Layer 8 of a small transformer language model trained on English Wikipedia (24 layers, counted from 0, width 64).
In attention head 0, each number of a token's query is one row of weights dot the token's vector x. The head spreads its attention over the tokens so far by the softmax of query dot key.

Query weights of the head. A number n stands for (n - 500) times 0.00089.
q0: 502 205 431 572 513 611 533 667 745 476 484 486 583 604 443 287 531 725 768 525 612 381 366 679 510 633 545 650 574 462 338 589 600 543 307 476 459 388 452 386 520 408 565 683 523 587 524 501 804 439 675 422 530 256 329 721 535 558 382 355 599 476 476 515
q1: 440 519 260 477 422 401 509 496 658 507 685 886 499 552 461 342 547 782 449 511 519 724 358 535 784 548 721 330 799 503 196 629 583 512 440 538 567 337 712 619 452 626 844 505 482 448 494 639 763 403 418 575 384 455 676 686 317 549 388 705 501 358 507 527
q2: 542 714 380 540 522 536 427 636 714 690 655 617 469 562 273 635 359 303 486 539 734 547 435 522 673 574 355 545 670 501 615 474 711 508 343 544 653 343 174 406 631 547 457 692 287 481 355 713 658 380 272 511 459 532 318 449 444 462 375 453 353 448 484 700
q3: 521 648 477 479 427 473 544 524 444 651 573 724 437 464 529 316 418 215 700 636 268 534 679 327 514 328 383 306 731 626 715 371 552 397 456 623 313 559 558 418 607 433 311 609 390 247 458 513 622 524 287 555 494 265 371 505 472 546 590 533 568 665 480 663
q4: 409 605 488 475 328 573 430 485 487 372 311 642 460 693 617 395 380 392 402 518 249 777 644 285 275 563 354 274 718 494 235 376 341 164 540 414 324 481 541 389 658 601 525 441 454 482 604 500 421 599 782 521 475 603 531 105 570 288 464 340 426 435 671 559
q5: 576 507 700 405 364 468 530 644 520 495 379 335 519 780 343 381 322 664 689 391 478 445 303 523 591 669 439 473 421 528 602 489 310 716 787 586 810 568 286 396 197 734 214 283 352 350 460 513 354 571 153 536 820 469 689 353 500 339 620 694 536 430 428 449
q6: 622 579 205 630 619 620 707 593 444 208 359 687 576 554 481 419 513 451 616 654 492 673 518 485 619 415 494 301 403 667 394 590 718 482 525 315 712 656 428 445 639 645 510 620 379 636 577 684 695 355 382 446 445 356 442 456 285 546 377 604 214 733 581 604
q7: 401 540 631 496 316 482 508 385 180 332 682 613 613 686 574 341 604 654 292 322 331 457 679 532 449 598 648 378 567 457 351 687 328 201 529 463 295 590 611 605 579 355 497 399 687 459 565 381 348 724 658 373 307 867 723 476 416 390 414 304 572 299 458 362
q8: 552 345 574 569 382 419 638 275 452 582 164 518 670 427 667 503 294 450 835 429 534 550 594 376 343 687 720 317 332 340 507 541 528 538 861 383 395 717 836 668 594 410 632 428 514 674 647 385 431 498 760 334 388 466 751 436 654 543 134 612 459 184 650 652
q9: 550 319 524 442 503 516 369 567 478 751 533 661 358 694 660 358 389 409 412 308 460 390 232 691 495 399 377 407 299 517 438 372 337 686 571 68 236 533 534 382 534 321 455 580 505 740 485 524 353 305 407 383 759 742 546 579 518 536 202 696 519 641 321 369
q10: 485 683 228 514 696 400 400 366 522 526 743 376 464 437 515 669 360 432 479 418 457 375 457 577 462 696 526 437 512 408 439 498 289 483 591 319 420 437 372 505 726 542 615 275 487 603 772 462 372 466 731 733 469 532 474 487 513 306 494 579 765 560 717 605
q11: 571 245 865 552 372 662 288 381 576 398 362 711 502 432 721 533 391 516 191 886 463 451 365 416 413 539 689 268 842 582 355 796 220 669 522 543 353 547 601 426 374 626 417 560 643 493 578 347 492 604 395 636 680 396 419 559 545 749 589 779 488 447 407 582
q12: 695 752 385 401 539 448 505 702 560 526 381 226 639 389 459 649 337 444 552 450 532 468 414 403 333 395 673 780 556 412 471 555 640 719 359 425 477 556 662 436 400 388 570 272 678 687 782 691 611 427 402 663 378 545 512 618 289 752 408 473 697 297 280 641
q13: 406 592 522 627 527 607 442 442 574 415 340 867 539 501 522 575 501 426 550 554 786 379 289 699 539 458 490 732 543 547 655 503 486 455 569 674 463 215 456 528 785 280 415 515 521 754 529 393 373 251 375 511 476 531 530 638 556 516 396 541 650 366 611 468
q14: 854 708 682 672 433 395 535 667 549 514 464 620 531 595 723 576 403 642 414 538 740 506 393 361 423 499 480 642 805 323 445 641 404 565 485 418 547 398 388 678 601 237 632 663 431 548 516 507 453 671 660 525 344 581 192 677 558 540 505 521 230 382 594 531
q15: 381 730 455 575 585 683 434 478 553 574 638 588 503 608 484 365 527 577 363 587 534 585 517 305 338 566 507 543 290 714 798 310 395 527 534 450 446 239 464 497 489 532 599 358 748 492 314 474 483 518 501 538 266 377 558 419 609 707 500 414 431 493 608 591
q16: 262 328 587 187 462 367 653 350 462 709 492 280 391 802 630 415 747 554 490 606 389 533 560 497 599 492 684 281 677 506 387 631 414 395 551 383 358 464 592 428 534 754 768 300 483 504 454 684 452 437 787 555 514 518 550 510 513 759 937 592 410 576 316 525
q17: 539 678 802 481 451 516 414 562 157 494 452 347 543 644 389 834 433 537 437 733 501 847 479 414 230 538 432 464 362 558 602 558 404 728 532 363 282 631 431 598 391 511 628 369 175 277 307 536 367 602 556 579 432 850 399 301 574 389 483 790 564 496 532 635
q18: 449 435 385 609 457 452 518 563 707 444 533 654 594 416 416 414 518 688 523 591 643 579 607 463 640 595 587 341 449 634 573 573 514 532 462 177 481 622 586 740 655 499 572 475 561 224 352 563 554 652 701 301 786 216 693 494 553 588 482 848 513 447 517 584
q19: 513 379 410 352 582 351 550 454 558 412 381 681 393 557 568 303 694 571 320 712 140 695 555 663 833 753 565 499 440 703 631 794 561 674 430 381 348 666 883 650 649 422 411 715 220 373 511 189 383 625 428 698 495 436 677 690 576 463 471 558 784 370 346 671
q20: 371 771 628 592 637 617 413 611 558 367 391 269 364 393 585 618 412 229 486 562 606 694 378 710 694 418 590 791 472 339 452 279 535 614 455 735 452 361 200 285 517 648 297 519 608 765 308 361 500 511 357 524 513 497 370 411 463 660 609 659 592 838 597 547
q21: 725 564 588 560 611 419 334 464 768 541 433 350 589 311 411 484 133 480 479 728 582 491 391 199 325 422 319 634 500 420 625 445 734 608 597 615 232 590 747 326 551 171 479 612 371 390 443 583 263 438 393 787 624 704 284 220 590 586 463 420 527 615 314 896
q22: 516 449 749 766 380 427 489 413 564 525 357 303 803 467 798 389 654 372 397 389 500 547 539 404 234 713 482 162 397 427 319 562 358 272 779 656 368 447 397 551 295 281 748 434 440 567 579 541 459 717 509 546 310 973 664 735 344 352 579 534 581 458 497 508
q23: 340 463 377 158 397 428 337 409 474 449 573 513 536 657 616 520 373 637 413 858 214 483 548 382 868 275 583 295 482 468 572 653 379 349 722 480 603 762 568 632 479 555 632 370 433 211 558 585 511 692 477 757 490 926 782 556 366 581 580 627 556 433 654 452
q24: 746 577 423 580 714 768 505 511 316 417 491 507 204 777 297 613 755 419 473 489 414 570 605 671 530 584 607 391 403 564 489 363 517 552 598 547 739 381 578 542 379 231 469 586 583 403 710 231 317 470 522 318 407 506 499 482 383 505 465 496 677 553 333 715
q25: 721 294 586 365 449 410 519 590 113 514 582 493 581 263 543 548 529 477 291 534 616 785 319 471 321 673 508 470 735 609 543 605 343 465 671 631 213 383 652 480 451 541 350 621 285 826 622 560 410 549 399 560 556 568 690 417 586 665 281 571 666 735 509 535
q26: 475 306 553 409 611 563 556 398 486 618 515 523 536 594 581 604 548 649 732 370 373 646 430 557 654 542 758 439 714 717 662 473 391 399 330 606 345 378 690 419 810 466 629 364 673 498 660 541 722 614 888 505 181 437 617 646 524 517 548 445 259 428 94 356
q27: 590 629 532 309 552 465 695 600 725 585 721 399 564 333 522 378 476 441 319 483 725 451 489 709 526 527 683 500 560 443 496 716 660 527 518 486 514 548 644 306 385 608 687 601 706 384 345 444 384 374 457 434 421 418 521 483 393 240 417 356 526 534 578 452
q28: 361 354 514 806 289 471 504 484 600 536 571 395 666 442 536 353 444 344 462 521 341 447 577 487 600 412 595 576 416 717 691 578 594 653 572 367 730 589 437 432 438 544 214 494 386 376 723 650 370 253 711 498 471 741 680 606 370 497 554 610 546 453 671 461
q29: 506 362 380 408 540 558 521 607 621 462 548 457 335 426 610 535 220 377 479 551 554 948 317 363 622 572 297 271 574 550 249 166 280 327 427 365 559 448 703 672 415 572 496 476 517 392 711 642 233 537 537 334 457 391 445 445 765 515 857 455 399 380 542 336
q30: 582 623 644 619 688 476 588 554 536 156 753 327 639 751 654 372 269 547 261 409 592 476 498 325 273 295 774 450 216 575 711 497 159 764 433 572 676 596 474 501 505 603 624 375 235 565 457 658 514 480 658 364 659 461 661 578 293 339 482 561 614 563 368 283
q31: 401 199 537 592 524 771 577 733 616 450 764 468 488 251 538 400 424 791 251 522 437 564 427 516 434 619 271 491 628 419 488 459 523 334 386 364 320 700 386 318 455 230 356 400 236 558 635 551 621 548 541 596 485 353 611 449 741 471 360 480 324 514 389 489

Each question shows a short text with each token's key, already scaled and adjusted for position as the last token sees it. A number n stands for (n - 500) times 0.003.

Then comes the last token's vector x. A number n stands for (n - 500) times 0.0079.

0 " Cl": 563 475 384 450 584 572 326 108 326 607 536 503 462 460 567 543 452 554 424 479 552 437 398 460 636 495 557 541 693 469 611 535
1 "im": 564 504 443 461 573 447 358 248 490 656 604 486 403 398 596 473 537 656 382 378 581 545 458 451 693 524 665 623 513 439 480 570
2 "ate": 518 458 454 460 521 506 361 296 550 556 481 495 485 498 553 551 512 538 464 372 605 581 488 484 621 550 606 582 661 438 497 476
3 " Cl": 415 354 560 531 513 606 370 162 444 563 537 521 493 442 555 503 529 483 333 445 717 494 416 579 690 587 568 555 596 455 550 516
4 "ass": 482 375 598 492 517 513 484 271 570 619 540 600 531 424 666 435 487 443 430 456 611 524 485 519 617 520 637 534 546 505 467 487
5 "ific": 438 536 423 385 542 462 478 433 547 581 529 514 553 473 470 488 458 364 495 527 480 525 530 444 605 571 683 573 559 494 507 518
6 "ation": 546 540 502 456 479 572 367 303 487 593 519 540 555 470 566 435 450 390 522 468 597 575 521 479 622 579 535 578 679 427 559 491
7 " sy": 603 600 544 575 530 518 443 236 439 549 530 475 518 444 543 457 533 473 508 497 609 555 452 573 655 552 492 568 642 513 522 481
x: 475 491 524 429 603 527 500 607 520 570 420 366 436 417 314 350 386 555 541 537 618 384 524 463 610 386 505 588 497 530 618 384 417 641 269 488 742 323 413 637 575 649 422 437 393 413 305 616 466 730 555 528 496 409 223 603 415 420 765 489 563 623 291 499
Which token does the last token look at most? 0 " Cl"

0 "l": 549 438 392 444 565 543 340 143 318 594 526 503 458 460 549 540 432 546 442 490 532 436 407 455 628 498 584 529 708 471 610 531
1 "aw": 584 470 484 467 509 590 303 219 481 569 496 570 511 423 623 472 493 568 438 483 495 568 498 480 637 552 636 584 558 505 514 498
2 ",": 564 417 583 573 515 629 347 261 490 522 551 468 470 402 534 459 513 509 496 528 504 508 451 524 658 556 591 496 602 491 618 562
3 " un": 483 388 590 607 541 588 343 153 472 504 590 443 484 386 513 555 574 485 341 475 629 510 486 556 724 512 604 497 600 463 545 438
4 "t": 360 458 558 633 567 536 367 272 450 512 571 458 512 424 542 479 504 476 272 464 654 475 382 604 597 456 573 546 535 442 420 411
5 "il": 437 363 593 604 488 493 327 246 437 573 521 495 426 489 535 619 437 484 446 347 637 540 480 520 655 499 570 559 563 468 557 521
6 " M": 596 532 695 607 460 580 358 173 407 503 497 467 435 418 523 518 465 386 440 361 674 488 396 550 664 523 611 591 583 400 521 479
7 "u": 554 598 602 588 504 521 325 278 564 517 553 538 424 502 518 511 454 450 450 465 598 494 428 369 684 546 698 572 544 507 521 435
x: 555 312 689 706 557 547 690 615 398 405 406 651 316 422 376 586 470 680 427 541 600 537 648 593 378 378 523 540 692 594 533 441 604 653 480 700 664 516 458 426 411 441 340 553 323 514 602 612 850 515 411 428 587 251 583 511 643 528 514 489 512 470 511 466
Which token does the last token look at most, and with what share of its attention? 6 " M", with about 60%

0 " H": 569 470 384 440 589 577 312 97 307 588 511 493 442 445 556 539 458 533 428 445 560 427 408 459 625 476 566 549 691 478 633 523
1 "an": 569 455 486 473 532 510 333 228 564 638 542 658 501 515 518 499 531 605 409 434 571 537 442 476 607 630 673 513 576 527 549 526
2 "over": 502 467 492 514 530 507 374 277 485 553 561 560 539 385 541 486 539 514 480 483 524 597 488 458 573 564 718 541 562 440 480 519
3 "ian": 511 401 542 502 517 490 343 324 437 506 543 548 509 508 491 503 478 460 534 553 551 661 577 509 538 639 614 548 542 399 566 493
4 " c": 429 495 535 605 537 532 383 224 433 582 573 486 533 425 494 482 469 375 375 452 643 546 410 562 655 527 580 613 641 453 541 493
5 "av": 422 394 602 585 533 459 379 213 509 569 585 491 405 376 617 482 427 418 349 405 659 489 416 516 662 499 572 546 494 508 483 483
6 "al": 454 547 508 511 600 489 396 347 502 545 512 665 469 491 574 581 467 491 451 478 497 521 491 474 560 628 604 483 587 498 479 473
7 "ry": 534 500 487 502 504 506 417 381 401 558 509 442 504 411 539 463 475 488 516 528 439 564 501 460 532 596 674 591 571 490 535 583
x: 306 546 437 431 549 338 381 514 591 595 456 511 495 396 362 658 318 303 381 424 527 614 367 587 528 548 480 658 723 663 515 443 410 380 352 416 765 287 370 335 393 567 442 620 373 485 491 613 480 480 339 605 487 266 382 585 227 560 556 598 541 475 397 469
Which token does the last token look at most? 4 " c"

0 ".\n\n": 562 504 394 466 604 582 294 84 333 576 539 509 464 466 583 551 440 536 432 472 556 464 427 443 618 495 560 532 696 481 616 550
1 "A": 580 443 474 518 531 638 303 90 390 561 502 505 462 396 546 484 562 553 371 369 609 478 501 575 612 556 591 480 613 478 555 473
2 "fter": 578 458 520 519 534 532 249 121 484 588 597 435 457 364 580 507 600 600 369 378 581 451 468 489 627 528 658 545 607 582 595 537
3 " the": 463 418 508 537 580 508 266 66 395 530 517 508 487 421 547 489 550 507 431 450 595 497 478 520 640 515 577 466 631 473 581 509
4 " N": 380 425 648 550 533 595 256 198 396 493 591 452 458 415 470 540 472 405 348 407 680 455 378 590 675 564 638 552 624 505 496 450
5 "ap": 420 467 645 572 439 443 350 210 483 484 520 578 430 437 625 523 438 402 360 423 712 606 459 499 686 553 610 518 502 453 447 471
6 "o": 414 561 495 516 566 530 389 305 521 527 487 584 417 498 481 464 512 483 438 586 480 466 520 473 572 604 648 541 527 461 541 442
7 "le": 494 556 491 572 488 495 455 335 480 608 541 633 524 453 549 446 500 489 453 576 533 632 440 455 569 618 642 472 571 530 460 530
x: 546 634 516 480 536 306 609 569 501 472 430 798 249 404 457 516 492 272 481 349 446 643 267 480 512 533 556 657 669 467 556 621 540 535 359 595 573 167 384 403 473 491 314 417 342 470 472 443 544 652 458 375 531 372 421 598 374 597 570 597 714 388 491 622
Which token does the last token look at most, and with what share of its attention? 5 "ap", with about 60%

0 "gh": 561 449 384 449 587 534 347 121 310 596 515 515 467 454 566 541 448 527 452 469 523 461 421 462 601 503 567 538 681 459 598 549
1 "ir": 562 435 500 463 584 531 314 287 376 568 533 590 430 403 538 482 458 564 430 447 470 540 502 483 647 593 584 556 528 436 615 451
2 "a": 491 416 526 520 532 541 418 328 458 576 540 647 447 492 560 379 461 539 599 547 457 512 550 472 577 588 619 523 597 445 537 465
3 " and": 496 404 578 522 537 591 310 262 466 557 558 486 461 470 484 451 583 529 527 502 487 440 457 495 631 491 589 502 675 500 565 525
4 " Z": 390 481 601 574 543 620 309 198 424 529 566 496 471 402 483 530 478 414 355 441 640 498 380 559 679 575 606 563 575 487 477 499
5 "i": 408 460 562 543 579 464 324 246 567 505 593 534 427 492 482 504 484 398 466 433 578 547 363 454 637 548 693 545 570 467 570 479
6 "y": 468 538 534 569 514 551 423 332 477 582 532 544 447 449 532 446 447 441 494 436 516 617 439 471 563 550 589 592 493 501 530 543
7 "ad": 431 538 521 569 522 507 384 320 567 581 547 588 456 505 622 503 502 471 493 473 531 629 472 464 557 577 604 472 537 454 516 459
x: 513 556 568 433 625 528 680 668 550 590 559 504 307 352 336 387 511 314 473 356 456 522 331 486 536 593 512 490 820 401 444 405 489 639 405 717 708 366 608 343 361 422 358 668 347 454 432 276 545 507 456 406 536 515 366 387 535 532 700 638 467 564 466 482
Which token does the last token look at most? 4 " Z"

0 " C": 564 442 366 462 595 568 305 95 294 592 525 522 460 446 551 537 450 550 423 445 565 440 413 494 641 482 557 553 716 465 610 515
1 "ree": 593 442 453 584 499 519 386 300 426 552 484 594 439 423 629 477 550 560 411 441 543 522 520 495 721 630 621 629 593 497 584 482
2 "k": 500 514 541 564 516 522 429 288 594 530 476 596 461 418 600 393 533 595 464 485 540 636 575 547 556 570 667 512 539 499 408 555
3 ",": 500 379 595 489 533 601 353 289 503 503 557 472 467 402 543 447 601 449 543 471 521 481 472 486 641 514 598 521 619 479 665 534
4 " also": 414 422 525 507 566 557 368 205 485 622 547 556 390 446 435 517 497 493 487 488 579 416 417 476 610 522 611 520 663 520 508 463
5 " p": 462 535 593 514 482 563 337 260 449 536 545 476 442 494 498 524 448 416 403 509 646 423 405 482 672 522 571 569 604 456 531 462
6 "ass": 490 398 594 563 544 552 469 293 534 575 580 489 410 424 644 500 483 424 499 530 533 558 466 487 695 486 596 512 502 560 462 452
7 "es": 585 515 522 519 562 568 492 342 492 527 521 521 471 419 564 453 450 505 512 465 508 553 484 481 609 571 615 559 602 502 502 536
x: 416 592 359 425 689 528 659 521 692 435 398 518 551 443 408 552 350 578 274 434 661 513 443 390 590 361 461 752 625 630 656 484 398 643 369 458 567 406 442 457 531 562 331 559 301 416 494 508 665 534 412 726 409 307 663 422 302 521 651 631 389 607 559 456
Which token does the last token look at most, and with what share of its attention? 0 " C", with about 50%

0 "3": 593 498 446 462 591 567 309 102 295 602 521 523 423 440 555 528 446 553 441 503 539 432 433 469 628 493 602 525 703 471 631 545
1 " (": 450 542 531 614 589 634 303 179 454 545 595 449 472 475 535 503 577 698 428 352 677 559 548 505 683 502 610 480 640 410 512 518
2 "3": 499 442 566 531 562 603 294 165 446 529 530 529 440 441 497 498 692 620 388 444 642 423 494 641 669 547 663 487 583 515 539 456
3 "9": 375 317 598 512 533 578 338 193 450 564 545 534 444 381 521 423 558 564 477 421 641 487 547 612 647 544 690 455 544 538 526 500
4 ")": 470 346 574 543 503 611 359 249 474 570 543 589 427 441 515 393 508 445 556 408 612 541 528 499 681 537 558 489 591 476 540 486
5 " |": 480 439 531 571 442 623 338 237 495 552 520 471 478 510 487 512 474 379 520 534 579 535 479 520 661 503 638 446 630 460 642 451
6 " ": 586 407 498 586 564 614 311 211 486 577 530 529 380 499 511 527 493 464 503 501 593 503 414 534 660 481 627 464 565 469 488 521
7 "9": 678 493 575 554 504 589 332 193 404 506 489 507 427 386 498 484 537 358 570 492 602 479 442 575 682 487 701 461 521 501 561 516
x: 597 407 623 511 629 608 484 591 479 698 419 424 498 437 417 727 510 227 330 523 562 515 494 345 529 451 401 848 463 585 674 345 664 532 496 624 720 492 435 406 502 505 485 344 534 423 326 535 547 386 344 374 676 393 481 427 610 345 539 587 437 474 388 626
Which two tokens does the last token look at most, in order? 1 " (", 4 ")"

0 " al": 561 469 388 468 591 556 338 122 315 611 530 471 456 448 541 508 423 534 446 467 543 437 402 469 639 482 540 536 697 503 617 525
1 "-": 595 390 490 516 574 571 374 218 472 531 527 571 523 411 606 555 545 577 420 427 593 503 435 520 771 520 663 470 575 452 492 527
2 "M": 487 369 542 527 531 580 392 204 405 522 539 499 464 444 561 455 603 499 331 448 629 470 375 580 663 563 636 556 579 431 569 446
3 "u": 518 413 484 552 535 525 328 281 571 532 559 545 442 507 518 491 534 458 417 425 593 513 464 378 652 546 690 563 553 506 541 420
4 "gh": 479 490 509 588 524 497 470 266 482 614 494 575 458 446 573 535 492 466 394 447 608 645 411 558 595 577 652 516 450 490 395 551
5 "ir": 451 515 562 509 532 530 398 371 470 568 524 586 487 436 539 500 550 417 496 503 485 590 494 463 557 597 582 562 519 405 649 451
6 "a": 473 525 406 489 545 542 433 343 482 585 539 641 450 496 553 396 557 437 551 558 454 560 535 440 543 591 609 524 592 432 553 455
7 " and": 574 517 504 528 535 616 317 234 461 559 557 485 445 438 476 461 444 399 587 514 513 464 420 478 635 491 591 497 660 522 588 535
x: 511 374 504 283 629 416 414 663 556 458 503 451 481 402 424 568 299 345 630 436 708 590 520 553 588 610 572 540 601 672 521 421 451 610 369 679 523 445 381 535 384 746 304 496 598 430 340 489 752 391 488 539 600 419 518 443 549 724 619 565 396 553 425 551
Which token does the last token look at most? 2 "M"

0 "ward": 571 471 402 463 593 531 334 118 306 592 516 529 446 425 560 527 433 542 435 484 522 448 429 471 626 495 572 543 694 464 602 549
1 ",": 585 410 561 497 569 584 320 226 439 527 541 478 464 389 555 439 464 590 479 461 512 460 464 513 689 514 617 526 647 494 583 509
2 " M": 458 404 505 490 572 592 322 132 452 510 520 489 408 424 492 514 624 545 299 354 721 444 385 544 669 562 599 537 590 422 528 484
3 "u": 509 407 476 557 540 525 319 269 577 521 553 539 416 505 516 506 560 459 386 421 591 486 449 393 690 550 691 559 542 515 509 435
4 "'": 406 416 534 563 537 510 406 239 479 568 514 563 476 449 556 518 514 426 452 444 588 521 481 424 613 555 654 574 479 434 393 553
5 "aw": 478 511 566 513 510 569 364 284 547 571 541 551 501 480 496 466 467 416 465 515 519 523 455 490 520 588 596 569 541 490 505 468
6 "i": 417 540 491 518 564 481 360 300 565 538 604 542 478 554 466 489 546 417 462 539 497 583 489 463 582 618 674 503 549 438 516 494
7 "y": 484 564 520 550 547 561 427 338 475 594 567 550 493 467 524 419 481 477 486 538 465 651 482 522 553 591 569 557 497 505 510 538
x: 287 387 475 468 652 534 498 600 463 476 414 421 430 354 342 507 484 131 536 244 553 471 424 549 442 592 478 626 667 536 451 472 543 508 363 565 718 178 551 514 467 530 394 516 395 421 429 272 613 578 368 568 494 339 339 513 277 503 696 596 465 441 444 556
Which token does the last token look at most? 2 " M"

0 " (": 568 533 435 504 610 599 288 57 341 589 585 464 443 456 566 551 477 595 414 445 572 468 436 462 662 476 584 512 701 440 603 535
1 "C": 609 419 423 507 581 609 295 139 368 500 533 452 509 423 505 536 554 582 274 327 725 474 417 640 689 502 616 518 640 489 502 416
2 "h": 545 375 477 549 493 606 344 194 448 512 495 592 452 464 576 472 561 521 296 384 723 515 486 574 718 511 554 551 519 481 553 425
3 "ur": 533 390 518 561 536 526 360 308 543 600 565 657 536 416 552 492 583 518 371 534 510 531 516 465 626 587 674 517 501 559 498 475
4 "ch": 532 475 456 559 541 521 451 323 447 603 509 555 526 436 609 451 518 461 476 509 489 605 511 483 561 543 602 524 591 480 447 563
5 " in": 452 368 650 566 506 519 329 215 459 544 643 368 543 443 545 499 484 401 503 360 585 570 441 497 609 444 618 474 616 413 592 533
6 " the": 513 493 567 562 560 503 292 92 377 521 506 514 513 410 569 479 426 415 474 446 577 498 467 519 669 464 569 504 618 488 589 496
7 " W": 612 589 697 601 453 604 313 148 405 504 549 451 455 398 482 534 522 431 508 412 702 430 370 573 643 511 617 535 646 479 517 424
x: 549 419 698 531 581 664 133 524 564 540 434 384 573 385 387 634 505 592 415 476 561 598 520 423 657 649 461 445 462 590 537 381 636 661 369 641 685 429 613 504 432 515 302 584 535 657 404 574 765 642 402 357 644 255 430 508 440 404 468 597 471 644 463 502
Which token does the last token look at most? 7 " W"

0 "6": 588 494 450 463 599 567 316 99 297 597 523 528 425 427 555 523 453 556 449 503 539 433 439 469 627 501 598 521 699 482 639 550
1 "1": 589 507 608 466 583 575 317 221 391 607 563 570 422 370 498 420 597 679 500 492 605 467 535 532 648 575 687 494 581 500 586 549
2 " un": 516 395 555 604 515 579 356 202 451 525 610 411 521 392 529 523 513 561 351 433 617 554 538 567 717 522 602 496 593 450 545 449
3 "t": 412 465 484 630 582 545 367 272 438 525 565 452 518 429 538 496 616 509 271 448 639 476 378 616 601 459 585 545 537 431 424 431
4 "il": 418 372 578 584 500 499 326 256 436 580 529 473 437 491 540 624 512 570 420 324 624 551 490 521 644 495 569 560 559 459 547 528
5 " his": 467 428 564 591 549 498 249 115 373 499 503 505 395 416 547 505 464 454 441 487 552 484 511 493 646 509 582 560 626 542 540 540
6 " de": 495 571 607 558 436 596 309 251 468 543 611 446 480 443 454 470 459 360 451 582 616 433 436 484 676 581 647 510 529 451 505 442
7 "ath": 604 446 572 518 577 570 366 184 457 603 463 511 396 452 544 524 478 407 468 463 571 541 428 462 624 496 556 529 531 539 423 535
x: 468 514 283 450 643 424 348 624 550 435 594 551 373 374 447 444 491 323 360 486 466 411 411 403 696 530 595 565 598 690 534 472 448 607 403 619 852 167 463 586 325 551 497 501 638 395 589 495 696 481 556 659 664 520 523 369 566 497 393 661 548 479 415 595
Which two tokens does the last token look at most, in order? 6 " de", 0 "6"

0 "end": 568 456 388 435 590 537 338 144 304 603 529 500 454 449 579 528 437 528 458 480 512 446 420 469 618 484 563 538 688 475 602 528
1 " of": 589 511 557 457 530 554 283 216 420 565 558 493 535 453 573 519 468 566 415 397 522 514 426 531 626 460 593 480 661 438 624 543
2 " the": 525 448 488 510 596 504 275 82 370 531 514 518 492 413 568 481 541 542 455 430 535 504 479 527 646 491 577 492 629 473 600 515
3 " R": 437 377 549 524 532 583 283 158 404 505 612 476 469 449 530 536 523 456 314 391 702 465 396 585 661 562 603 529 612 508 531 462
4 "og": 461 506 586 546 569 527 331 271 469 553 519 490 437 447 598 525 543 542 380 519 574 597 353 499 657 501 638 565 510 512 469 428
5 "ue": 446 512 538 530 463 552 371 316 568 560 499 582 498 414 585 476 497 436 434 512 601 552 489 465 616 596 624 641 616 469 493 495
6 " R": 557 599 632 556 462 580 372 211 458 510 598 491 466 462 550 512 487 436 433 485 647 531 394 574 607 613 600 523 584 453 550 485
7 "iver": 542 496 596 569 574 542 313 177 467 548 553 540 490 395 568 495 475 384 509 506 605 581 391 428 678 484 650 542 568 444 545 434
x: 482 493 424 652 490 512 493 522 715 407 371 442 515 389 426 491 666 311 554 488 598 550 605 510 774 483 489 714 662 797 663 642 613 613 319 703 526 426 367 357 536 411 477 474 353 475 712 582 473 580 293 516 614 375 458 394 612 487 511 708 503 547 501 597
Which token does the last token look at most, and with what share of its attention? 6 " R", with about 40%

0 "ame": 550 470 413 457 584 542 318 109 326 586 517 530 430 437 556 527 426 530 451 504 525 437 444 452 602 489 566 538 718 463 616 542
1 " c": 572 387 402 557 600 539 361 213 429 582 562 492 522 446 507 491 541 507 409 419 616 516 411 562 658 513 583 603 648 453 526 491
2 "al": 538 407 503 543 561 503 387 328 429 563 575 544 407 513 626 553 542 535 411 347 518 569 448 528 666 557 521 539 556 489 545 416
3 "ip": 489 376 510 480 481 458 388 408 411 595 594 554 485 449 587 454 519 465 414 482 600 546 427 510 700 533 658 572 589 431 503 503
4 "h": 539 448 457 585 539 479 445 338 509 560 515 537 453 517 512 527 542 469 417 576 533 594 447 515 631 620 586 546 542 449 556 536
5 " l": 532 521 560 544 505 531 417 281 380 552 553 419 537 420 572 532 481 427 431 461 616 490 419 536 598 500 637 571 595 501 559 462
6 "ess": 527 482 557 574 566 557 350 231 513 577 581 515 458 446 590 437 492 358 471 474 584 580 514 479 708 592 506 511 578 542 473 520
7 " th": 581 558 635 575 557 527 361 168 479 552 558 480 525 400 538 457 493 461 441 471 640 553 432 534 592 552 619 560 580 546 444 566
x: 483 429 518 561 626 678 214 619 435 426 473 632 518 582 191 649 327 524 317 455 452 472 492 414 586 419 647 409 546 615 588 320 588 503 354 525 760 434 574 494 519 735 301 520 342 447 336 501 408 703 548 513 580 335 481 547 547 603 598 615 422 474 499 492
Which token does the last token look at most? 0 "ame"

0 "4": 596 496 448 466 596 565 311 101 294 598 525 524 424 431 555 526 446 556 446 501 538 430 436 469 629 499 601 523 700 477 635 550
1 "1": 591 505 598 462 587 568 314 211 390 601 564 564 409 377 488 423 595 685 496 478 606 461 535 543 653 575 687 488 583 498 578 544
2 ")": 518 405 600 505 534 631 370 261 481 575 551 592 434 438 486 408 519 595 544 438 557 535 529 495 671 542 560 466 595 478 548 516
3 " |": 472 375 540 570 480 639 324 211 480 572 524 504 459 498 479 521 526 513 526 527 568 519 485 520 665 504 651 439 643 460 647 476
4 " ": 451 428 507 576 590 620 302 210 474 581 534 531 383 486 495 534 416 576 516 458 576 502 426 543 643 473 633 476 564 464 477 524
5 "10": 472 377 626 541 509 589 306 168 392 529 489 533 413 391 497 481 328 423 510 432 622 474 462 572 680 518 676 451 555 463 560 492
6 "6": 601 460 552 544 477 551 297 245 411 562 537 556 448 368 537 451 475 279 599 392 641 500 571 516 659 557 678 457 604 551 562 508
7 " (": 466 553 563 677 438 576 321 240 437 532 611 468 500 443 554 471 597 296 586 490 694 607 548 496 674 505 600 512 626 404 522 509
x: 454 636 608 634 546 611 311 649 603 508 540 236 569 514 263 498 372 502 448 394 526 492 418 612 407 506 459 545 642 437 681 526 560 662 310 441 491 502 480 400 372 608 358 316 364 533 333 682 587 553 276 429 567 483 333 438 677 565 638 327 401 742 484 606
Which token does the last token look at most? 5 "10"